Layer 9 of a small transformer language model trained on English Wikipedia (13 layers, counted from 0, width 128). Numbers have three digits each and are written without spaces.
A neuron's activation on a vector x is SiLU(gate . x) times (in . x), where the dot is the dot product.

Input weights of the MLP neurons that the questions are about. A number n stands for (n - 500) times 0.0016.
n18 gate: 567697360481383452564487650627419636623398469595435469356366419500624231333416513341500565596469581359355424668443500612412279401522274707497550558398472582497431550483488415522317424554579463597472370198545597497452466487453444411704503395310484525459539656572401576397403477410765404478249474597579639680472509519437614474629586528645556592524491402494490516560320418481522465342459
n21 gate: 429608620367487456626615639582500480359568546433291674430629411688591500530651459596446521419510452440347439520527656560414540526642353459493520532743708643446646343574434453480540480375339608466295483242588606533692693422656507490466527582653513379534565507719418289261579548444493378564390534534517537379460292587590604656613205609663513466590727526466416673456446517449527540333312
n44 gate: 420569704541509665658380318634604497524653518548529567527599503453503361402421448456539600416538436576286530458390626447521595532572421470494574362318438659494503580565462535553643644437694637436455479427491500444668462557400638445470391596465442524434373270549476479382476365500521506443243342503716417684456447622515408494539320330393624325435426526506671656428593603503459428406582
n49 gate: 590572564693497367580512636559389553626373583560529579521573473541458664569626534369593509521687659604537341756542488367435321665415491577602503567591461601579408428421459568636560600406614465540263434580430408419672556464446716439451512204407535347397381506460360617559478287583621479530515368491554455572565482677613416515540655408447681596406563515458506543509393432595503449436500
n54 gate: 528524420360548521577586503486351497440483561562520544442528381548677405579429493736472695661268648640405587642376245524572617473413613419448428553497445421692435576446520411401217597598597500408718607704402466658521769406356602393330555635594229524472472441396577265469458521537483422542454542450521524748606472534637548664553493534510438272612414627559281752437409507454521358437201
n61 gate: 793481491643371427500386509617593580548344621601469417721544515469633417525413654419595465430540702543538528566465312540537365466538343580506525436323531381452534672579302425643487301510340297670670465379757401503532515500525475470535413512470349497396494484750478572596545471395711442367494510419525553431522415563450550484382408389261357635452681470430560462456538375468328576346444
n98 gate: 621598513430658527572743467576771585527571636497490530454476372698527402480603469404641452741629589351473406473534442411603510700510527565674725487436523314321411453468434288616574524490617546486580436497571447487530405527341424412743540536650559644237503419639391574327342438550404260483531602287477413687546413453350336449486327612480643339391327643581527453473418440415303503647487
n121 gate: 316705579546465532654554451437485472319459425494608591437570426477559668503375616604631420423560717543402217573613512356278486534585325586567595525640526598488408616491529411368570608418541435476695316595524523512292514529532440607589500523398440413500396611464562436390452392440365643353449461491486419503486520485416424532293450511460578456522572661673506547453530361538488518325357
n133 gate: 462294438592487429614454327538435609438539708506425616484313679497506636647964568468481471455563536576487375478602662418459557478484445605497402577506513440797487510661497500465494471532417619471577378535451579580613497484541453512346373494571591382513454718533461605630549625399402566577342660261497344385664714474548609397689603506537567522728357571500629500532562519558452532337617
n160 gate: 451392681565385486511417534445386541454700219584500364572482534589388419476631319527423351535665255462588483514622711473362465520167543486358328574650656545549328541485521531394451434496625646330510556664749575282437524388603359392422748609588708562381479441464539476593532429534579323553561546532241358417527549652545392619694518445409548455530517375580668556503292758595680413419442
n169 gate: 568370441510695596545500534567395533483517476466360533561483423352531656589284288638832654517375486308410459651316497598500524436324510696480551316473514503372375602521345578574411359407562470392527397443528524510435600459503483351566442570507520319507705599588351684517535739662305440710440577489561306490227357323490565552455724524517632459419317467490352507486656446334225579618608
n247 gate: 618670427396400600709587634500426353460606393409562524443567373423376643560291365696582367500369509396638464527440466533673527662646466398458452549497560611482226596434545500452398533360497500595503575586244435479497491470312360585651503409450491548272433476503543413434602395393530355333491506414581521413589590515368271579479558577567587500500551386658539546582567664375452409491488
n253 gate: 588554526724138354407651523364441589289524617395500381396503680517411603635614417597520514459309559503490568449605613213453483493520417431345440634490608658503590550539550584490351606364507490528537405577486517524565523626587386431528537705454543463537387619556606284420576559520320278626343565455436493405503355412574564520114397363592409175706500444646582459507473477527362629593437
n254 gate: 637507478613406637464581532522437621430612510500548602445382404529461477412712490725669630503449404561556305523344313381654442618598288560448465534484416548520638519469500439535506552421653560590396454353447490429369437562574449582473368506541593506667520575550628390700467490612330688552650493420435458393497432694455383448526654554674465302772661528709559770663622513731487536268378
n277 gate: 678355468380275588514479765477393221445551546392516447473415305569412354651428312593369438439507507556589473540497677536410661520425548603520490487486346463683463463307500513831443676442510661397406493434602434547527618564284639389469460674555596403402367433232384426710314407364556625537289517407543497366550581326380483375493469566441573352567373555571662524439663507500644608596536
n288 gate: 624472480749452452402571592317645436468510704711500675531330402456507472331430398374649394664517542350493534652538521582490562429590521532637619427479397510604605425331412609605376396472600789549583414520437456479486429510282701473609603466457612583594272652468566369831683727486497567385631549486486503500463528253712483802384465375446394603464531493711490549628311432399442459479327
n293 gate: 385484565522516388568444472603412394516526465660547669279336459563484513331617546503586774319598676525623586391733594374484417431500490428611623193381525516548484487463472544365551670445586438389446446475587469376721634590626528522562364587355491596516357506625713459658533454560661456551585520366446478551541328583440519535308442588488595474585516534468388468680319820426494615425569
n18 in: 458710422304436457450416347358449434421397476652424427490479531576450471514359482276610713507542583580417574667521507479497335420650529666268427452248669472361615251445347451399217457600511300500493404298679301482358373504252399545536325514582441461439554667317622405465402329597639455350467486326528553387618638613339320639637518663675447433429718462326468357585436482522482341500462
n21 in: 192581503455514370646261583607532459764535320363466699524422442486542543682568593448728665546510518538234595556507642666497639490557386550479628362518503514436541705529397448417500521253665469457654454507528734434693681609462749544425608538514517542511237388464727420420668410500497449271547457665465517301507434549576493578525440455575261276380597476496602642637486583589646335546617
n44 in: 537644539503391472519532466638443628612399401572515683457406546343503475547589599466575526345568519343497488271378610451531534503594634455612454434616531559453423236520485494537575575635625534525469691574494543550334579459583466576293534552570368643594440344397563335515650558605509521695561513359559562413478463525373491544684424700354432285494432394607447159459446577769519409643675
n49 in: 682534497421334475287446558506598482437544582488662663628395579470423491512503491527488604528619403585491469312497469552390577367553569336595555393556334466606549479413473421491605565596457557610605537461466582669376569590665354533522414512718539752767603531452575497476428636679457548590449632497292629506512614540204586270519494385545357482515451515577407304441622454488742574487461
n54 in: 489637517379371540493433408458614423254518635227524496717851444433547664747562463535572573547543309355427363572374594581536561591587533537400557631518582600768613386594362429281421666551525560328489500592496634579482486327528599716680529518458574403460496514385565579724397622475681412547470423404704539339535421239411586482390529549762404339521529636558735496374394429609703270306472
n61 in: 484487315313516500497328587380358577506681497667316512475605367451582315280490567488428580389488410509586557528415630534438469512494529400375593627181478522510506591451416360351613535389393568577569412429379450578623528566687426466574600512463478334554312431637385334348410603565646552481429497545513616538460509491575525678721471407485326453512425448389329452472707438599472465417834
n98 in: 582418394713699338413454655456721574434680635524383443432603184520424500585451493652538419545483256628587640541394600429324411497441458437578557615397449341389365554418500354460568431472702467514586394561469416548500690620429554497535745463842577664614556445405607558466570264422493403369405315346510769469429579401446486327465365399510598415360439460428658531493410354535619291545614
n121 in: 515399549418518497470528436453524515358761453530529590468575316471488551479548355295652409590412667336355280411464236562406465552422530479450488440452485356347418441494474362298461557506720555464687402491569532476551558414421494431430406439500509583590560560537266503359464512632553538398668412512535417464441284533527491347491332538405694636432527506658557491512515518361527405313357
n133 in: 620375479543336441537372478393377415560500464427230582486489418443570544471344626432427522389432589392578679460576489683229380329493638474496662609456496576345464721542435522349136361562555365526263416403541529507298461694381388634519594432641650606239696624553293267417668605572579486405384433433507838606439376489420398346404647450447691445597453440694581511365434767563406602541414
n160 in: 278456500345408459691461372537423680643476594452480433625661386383586362486503503443582657621308500587649312261384586342513575530686764465459433408548503608472520591507473426309360593555609510559575561359734456520503344332291594378465557760639446384524213613468424568679416423399480547191468483476432463585537422452341602510517545466497443405312497543596380483606676584486405579639711
n169 in: 602673486653588468550733465431457658407468615655541383253266676517419368367618686580588666642441504274725609440486447469201563459731396579468517514532416573667354636526337524483612656429433785597426341524610576528525346316524385548392479555432348377383625729482407521570482612365580593426478525471493433570476602409392482404586731676558542423530682340327606525535300577496371659661483
n247 in: 430542623674484458435467349381526541454429427516534469465500189569490455567631640709375477374342484544516417420567474494516478597587575601656367454468573525526519494410175665702567551458356547379350558302688689468519628468592629574582497528370544593661581407460458455582454438383692528735461467290694210663415535446440586584585481613500506481500497388448510406452409662386576468399651
n253 in: 353456620576643552396690843565751518597604374518311378587386536550441578555575556547746650456543421323437397261321522580656522414507769328485507422596529511452518722691514304630430603448496425478247540720618612587441589430304511504403464196496673803470351478750544482823571447846457385393462474541420577401399635522471471382504585597439456376500384461482548504515533489474496489612529
n254 in: 443604446418423460507318323467680669629534523300403357464416363634450662606731429671477575497572476611483260600367359530355507549688364626424447596644550474413349480590503526503527393701450458415427483533393228573510494720487628581527451516490343530557402513431534477546680497477602464610572747745374609391507450510744566490510550503629405457519530381677420634593295424284384620676366
n277 in: 366619525522507403655535661591439460636567628403399449460530376610358338389337413621519340414801447661745634466378308636478463569541443587567474425258782371500416489438489445727559362504478540280441455387628416397619685168577537770724474446392474563556375448469541448566530485591621373627538451599518570507712622337482570534538706588392636545804577626410586354463353548146441448349299
n288 in: 640574463667581401596315459717410459607468524412411675316602221410532532356432661448430364642524375777561560387619606452438772332539468525524334389352563556542483486467396365431426616677507442768409525462550642483493298250354476639493378479483706402500500690413326430438496435479548624345475464471388448612566570322747307475397475469466434430320577439525288415620383298489427598696590
n293 in: 284587594614340423475532401520440473454605205448419395435475370517458489486716589507528653504565571490556378542375697318644396551570518482583658510633722638423322486416719517452510507665305395585681403432732527389500730517538479709432552463493524556364429462414507580455493682661510578584529475404431697663483531621341649335475584527246490392368234416462615546455613776779434549397408

Each question shows a token from some text and the vector x that enters the MLP there. A number n stands for (n - 500) times 0.013.

"oc": 391346488489554447506417498469441452526557395610540502541522483479472606570506492457535383423573524461456500567454525595546521490424583480524634556512422349398541413485427575495554509631413584592593551544586339504530469558588498495528480473374494532506544448507516545441552433489511529478529556463421506591462447517417453588516419371566464381460542476531546452521441437379524417534657
The two highest activations, in order: n98, n61

"gr": 489460644514567456547509485487375363498427602459568473427450545485469556472544467397632568448565473565505541461404419459534356488552582486482466582438480476433526605438396558546574563545453539537586555536631478584486404558570495586713455415493477613414608553392507432430545446465456514583462417537401591575480467438505544455522552507513438427406513431500460527584394485533464538497536
The two highest activations, in order: n293, n18

"ind": 453335451455541474619559544482425426479562565532491544542499453523672585561486554422499532510531439502468525468501428602431465459501554524353435583548487359365547519439517583516625500530476578505424562477661445474393497442508507657577566383404420577453548549541583506430463446562464499561399493449399478492411454513554567554593515509580467501467475368548447455444433585449471569459580
The neuron with the highest activation: n18

"(": 502564876488566470461542459541578468461523551553551554491498496521429507508559471495544512506442502520430508469487525602501501494510508496431455546456459502520567542444452481529515455480481567544510517481430415535519457536511488529574510482440501487532516451468424459546498452546514496523518438474366514528493525755553535346517531445505477515520546599587519501588478522519461505497591
The most active neuron and its activation: n49, at about 2.7

"back ": 528432839479645528479526483498489399465509470506491479504546558518539427503530538503589396533413507547474487520527476560456503420564509473433437505461414567660457546423378564457602474572406495511548492507536441565525452478483438575593535490452469455578584561452467465456478336554609544531527517554438506549499481565589556457565574484487404561462581553506509439491541497480492551490481
The neuron with the highest activation: n61

"D": 583503646486539477431497413508354326477460571429481519436510503412452537493543498420568496511461416489577511471513478556412473500532406509490530600418388495500532507459557466526524438558497592531515518537541361696524404493484455563566538434475454457537539532440456453502505465618458538616573511502340485534536449561320558396508406461457430543547458603474486552584419495447512502534663
The neuron with the highest activation: n21

"ev": 546472560478530414533486512521457367416428585468594585385419605525470525509512431543626422443491427478413463581459491497434414548564535547461362597459456474466512544538551512484652457576448519470493587495599526467409455439456315480655431430483431506466554639589467356481539492550474469503576451576392484566539425545577568413485506480489482430466474498536492598694500532510537546559528
The most active neuron and its activation: n254, at about 4.2

"A": 361411572503552482496462455572341377406545487564536422478598486459552547508405554486517506532523553496518532514469512523445419520573601426457537498462503569453586443457559497594534490543411614599540429467614372553480441467549533524602532529394468513589409504472418482520488427496520449516544575512409504585612441553286502503600356570449367515448524490563637510446538584487538464529589
The neuron with the highest activation: n293

"was ": 468539817505700429439549479526462385461492503510493553433455511602484381515491481520627474453403455457490487621583465611478501515462586414471457485488532501606524505495450499448682468360462438510411508445530465508513458549513451509480475552448472470529525488539475458533485401563523405565480474488409449508515410482542615408520523520542460505418508575487575502520521551612489512524553
The two highest activations, in order: n21, n169

"ler ": 428482748477587454463473381526498379444462491571545515469579462617405581502499533467508478460440517554553468428574429560407635538509480507442523569470416431472523490475576518388625547488449488574571474520663417472565490483567468457490566414412417491470463590452478483525536385517577467458594500423546597507579458648510481546467573483456413459412462538497607457494503577386519519498535
Which three neurons fire most, strongest first? n293, n121, n160

"ant ": 540441827505586529556425354508481373539482505495454515452535507490427559490474573541526445409432409511427531497551579506455526532501460553397417533434454463468579542478453571487574476590491490594467568550551493533527464420481446567510517472362421488539365485518486467572456447527479523512544392543489524530480469669527518505495579550557461510468478639565564445555454500508545534514572
The most active neuron and its activation: n44, at about 1.1

"ern": 529433566463484456429477520458365325502493510523559492549557399545535661561460508589561494442499422538347404590528418463490522490463589439473482546441489445516589422415596495570526583490511518480516509633520331472466487548517451500537485450548581510583479514653479420540381465528453549658357418558352519639507499563481539561487477517603428566561496455578463557517471552512516494587477
Which three neurons fire most, strongest first? n49, n254, n253

"-": 492547833461607429493528487568364481456462557439536415498503497481372518626393570479507437533499483520462543511369480519503442487524535482469544500384485560510570560409499519505675492585482515548483575508609456484482462503496404542492557430436374466459520495537481506534595488504479437561449527585464456462575552560607566464554487514560488432426532574496519554604459529454444497536527
Which three neurons fire most, strongest first? n133, n121, n98

"P": 436544604424531405483439510607515430524506505497495577493513488417515582562410497514472502561472442444422458409472526532556568471587621468493535513436461445443641435318502453559597475599459562631503600542575390630472484538632432573509587446566497583486487417494428463522418531482539478603473431537356494591455516458351514522541401541489481594529468490529560402531499424377548455590502
The neuron with the highest activation: n98

"hel": 562517518452453487469514500538494484346390636473543495500527607589380536510459490457580464469460449607425467459398551511427476360632582406388486464432397582510532594466546461528551543585449480458486412509569394592436434512521421519529591534414481496539448592532489370444573446552491519476482438615445485567427422518610518558548553483662534393458469424534604602561559481478569601588557
The neuron with the highest activation: n253

"Queen ": 478484783435528509484597433498431422357398605467490547535541487426403555451593606492514523484406423533443499441520474564455526503610591499498503501504417471470468634421504566401573500525474513604502555524529478570563462555501474443487488529431402539499523608470438400520434436581546546490483508580474463460457413597573536492543615547469437616507400506519535418586483443486559522506586
The most active neuron and its activation: n277, at about 0.9

"lab": 414517660441517464423555536500539467428493582478647595477536587444555562528462488489653442513339436636460502456425467559517511506603535481444436504386507474466530523411478527571562518705357555649526544546549406540633469518439490525454613447458563483447573540525505448445534446532505536597520399459390479479534438494501537465523516499547519498436539429524549546495502454332464432519629
Which three neurons fire most, strongest first? n247, n133, n293

"water": 547522560532614486451566435530457394459487575365476519529578574582475482526502540440515502500533519584484565528434534557406416449548547441486413539525493467533525509471525563505588584677422516583525541564640383494440358564409468547594627513352445506479643524587511481500424345561471542604482513551368468534500391525585516517597562559544431580493522496528515532594578449478550470534614
The neuron with the highest activation: n21

"In ": 463497795479541515419538475546400419407511537487436431521517522537470463503531463465530577418498521443468499526453420627434562482436496492466433621447403565542443605434444559551571373488485536639471490401501414488443409513553471493521548477446474503505513459495542457588494445583541470523522463527340406545476528679527515415531609564544497438463507562494505494516461479505505539557501
The most active neuron and its activation: n254, at about 2.2

", ": 497597890482641518485584349489529403468503471479479476497496468523512497530530518474572505474488453501466554528426517534438481511510509469441492590499493507585432561463402503480513410510439474593495472497507467497427446543523481540509492497422530547518506468460458429553515444553491461545469458513402556498467509709535541435494496461490458498462524632496500436523448505577492523510534
The neuron with the highest activation: n44

"ez ": 467485799470598461533465378564474462377463495524540545476590500490382602510566627476543535484471526599511417460500500462412544498634542427519534535509489435484533480475576508455568479433395446493578616485538414520622496496547523535557523431409430494506567490454439509523436481565566502481470463421459492539505434691570531476515592508454452563457441595522553462509558553432525496467470
The most active neuron and its activation: n293, at about 10

"eng": 497585533464596448563509461474445451548496482399471588522435473621574440593563510425609489452446452472445519520429576570459458535588511466463439549367510469440520567430510403490579457572517516588496600517584429556457408481535484595576566370389512482512552583515615462534537424579479385508520384561288490566486411479559596323480482523462411431451488502590499583628493530582494561548492
The most active neuron and its activation: n254, at about 4.6

"spir": 552451584400540469502570523528427410472409584444531501511496613512488448541498646479707443419473266447444449502471489494527503494609562502363429503495494525489499547441554587555585533614487532543507507543602450523452455460446390538575450428427578527522529628561498399600478445500514426567454382542462591555548461471510507580450582511450452442401412509524485551625450421490512450541604
The two highest activations, in order: n253, n288

"then ": 499550889461624508420600407483432397490459514494503463483474523492510535488486544428556425507395485482501497562472469555445545511428505431409467580499440509586519556520438554465655423501495489537481479477533399531476472496561484550498554504364422493495485559493508426558507436478523475561488488528437475558528497597550551441516505528509440531470424588528505474541453558568553528496424
The neuron with the highest activation: n98

"every": 554534586503490508434527397538532416411475578455491403479521479530478382532467622462598509508445428589453504500435523519457450416531480333515435584395442507435463572421488587507640460657442525510422598519554447539422383537478474500571515430375421485527568558354530492516520357593486464417490437660518551444498417474558542457592503550586432595472409399540436461532411514553466495520571
The neuron with the highest activation: n18

"er ": 499520894463578412488501461514578413379558562539480580498620427451479562504498532444521522475408476565454418465463499556473505524554475503458523545466451448502519569416491531489513546552399497563552534462555399512567521500543459546509552510416440477457493595461493481501454448504494514484464527449503465525552453657556477502507590492475476538414489552595586404497548497483498509505507
The neuron with the highest activation: n121

")": 453561764499635440427549372568564508466514548489446587526513425516502515608487487468502485474484481493538416478443497565520447508594520535464408522451423504529541493382464530508570474532445657520516564502442386472427489576562459467488496453496479485482516485442405451515447422536433446589413438508427501609523479686517464420611480433539477554465539550558545430581460416531501476464562
The most active neuron and its activation: n49, at about 3.8

"call ": 399469730487556449466519413580533459457467520440500535451484593475486483586489592407582470434346423559487445503570626493446502451572529413427477596460512569535437555462403533433559541597404464520529525550520473501526431472433536613501541479447529489617561591582438443536460390529526520469488458631498481552490417638563575472506501557509401536455481475468550511671526386592576519477481
The most active neuron and its activation: n21, at about 1.4

"ri": 493447470506523479575586464386448357553530539508584574565490466579483507511501574562496471471603470592389399465413642553606413570534554494421470539494535436475509478441500452500563575602389446486535572485518344533447459441548427544483629446427561468543485528438559492594447458532456408482450443507479442683453415444553518448470418470566555465509494452614590448574615571604602553650468
The neuron with the highest activation: n160

"Tre": 491563594501548492398459504559425399472404428512540461556569519504539512502561411519476411491428572551440469512418479598525407492590497370487517545431477507397590510438537569557570620504407532592532517459622295572585407503467463535545573433405485413576535595466490395528410492581525456541550423509413495644499522479428535470557505520442513495377499490501555613573490437480512481579662
The two highest activations, in order: n61, n21

"year": 520526589507523511416581439560418426484603592482475486567497547581548492548444606565667501611509502461419509486460422535469455514570586418433416602408367464472537504376533535524703515568514570566443498497431473489466420533524454451455599412484431436521526655484540493548449424559395434666491428562517545605500457388524573522539542566439518482547456450539518415521594534434589503610534
The neuron with the highest activation: n169

"Her": 537443536470582503552558421465439327403373492478567403507643507555443490458484448523462485406559430467516577577417523607517450438531535274418548516548325500444584620459503517599520516543526501576416510473533475629553501566590462548602475399474472487561554523514499338504430459593407491527585489617464506550571510553514481454595479447527462577516424536492444476568537466387493535513627
The neuron with the highest activation: n293

"c": 437365460538549529495443406439341440546481431706504485525428533522459707587501440372524505452532566472485487487474444527502507396447544473510551477494466376401484466504493603504506516541464601520517606518567279503511435481589452435536564493418398479521592573454498498494492494521481522565576587458498509560518415556345543521589497453401439467455476530488562497549492507405500560543575
The two highest activations, in order: n54, n293

"of ": 457525897460542429472518458513516422421514582549530511522511492521417444586551477409579519464478516564483486506498475644492453514553486507461462512479488482520454607406505498542486443414466536610522414514569432519530426481479484441534472426462472542539499451481490443532509417573518455529517522519402473553478566597572489393587513511552451538447531576553535512527431487479500460509593
The most active neuron and its activation: n49, at about 1.9

"F": 546467641493537403545503425525386412444420575498449528450491516471480520494488427424586500581356393434514501430390560496462504458522566463455473564459378511443673517443517536559601454557469608547579591524558374666578470447522488611536622482487486504408575577525484459567458529515442511601492380571384461578570515564416429583538473537527462494463427547412551559541440460477525523526607
Which three neurons fire most, strongest first? n169, n288, n254

"uc": 422378577383501433527520521507413467557489447577545527444518444492435587649393521388504482408578463487445559506465517490534490504496546553509433590538527475482565557465545489568626533483344436501498487530575356443544522555454436535475551383559517380533367484533480502439465552445481507652462475494464523490538430490445526551588404418412315502553480325531537524545430454320433483532550
Which three neurons fire most, strongest first? n61, n21, n277

"but ": 509573841481605531458571356547494380486493444513445463461499467513486560525532501448533469456452449505502530521450541557427520541498434466399469569496486534645482568510481492544565400505480501567475466484490477457449481560532478552531485519388497518514501504447509432586504389592528454587474406517425535523453536717496580451509530515431485515432487608473510497542447529578542553498472
The neuron with the highest activation: n293

"H": 553483560497588518439512430535366346401497571486516434409509498480466478520502469426577492535515467434466538409500462539430451498585485509404449501447420544536499525513496538526542431541447597624571509514621369660481467526540459487572546453464471447523425557475513368493662391599426518560512540565368503612548479549299526406481469442399434448422501605529513502538516497494526594609599
The neuron with the highest activation: n54

"min": 448375543335662553482548346419411548442501537542536502503585512471554532539520488373581432485505483543468568465445556570527535442572593469498517505453432507380503528454500505551482480474441538473487609607523399482502554470582449446526564466388575488432606627374545540518497583461484419542491496501510491477519365494459516566585531417599466504540530338580597492610507491386534470503687
The neuron with the highest activation: n160

"is": 417522561480662451514509368501440495560560468595526425515525445557550639538459480356551427460612473455464408574585468503529522443456531350500493515514425385477465435457583561571556502581422646553544568500614269507477447612497516477457520480446375457494525523503519517503479484579480445500573496448459498554566407594507493535569456459613467434434559532549531497544506513475569539548611
The neuron with the highest activation: n133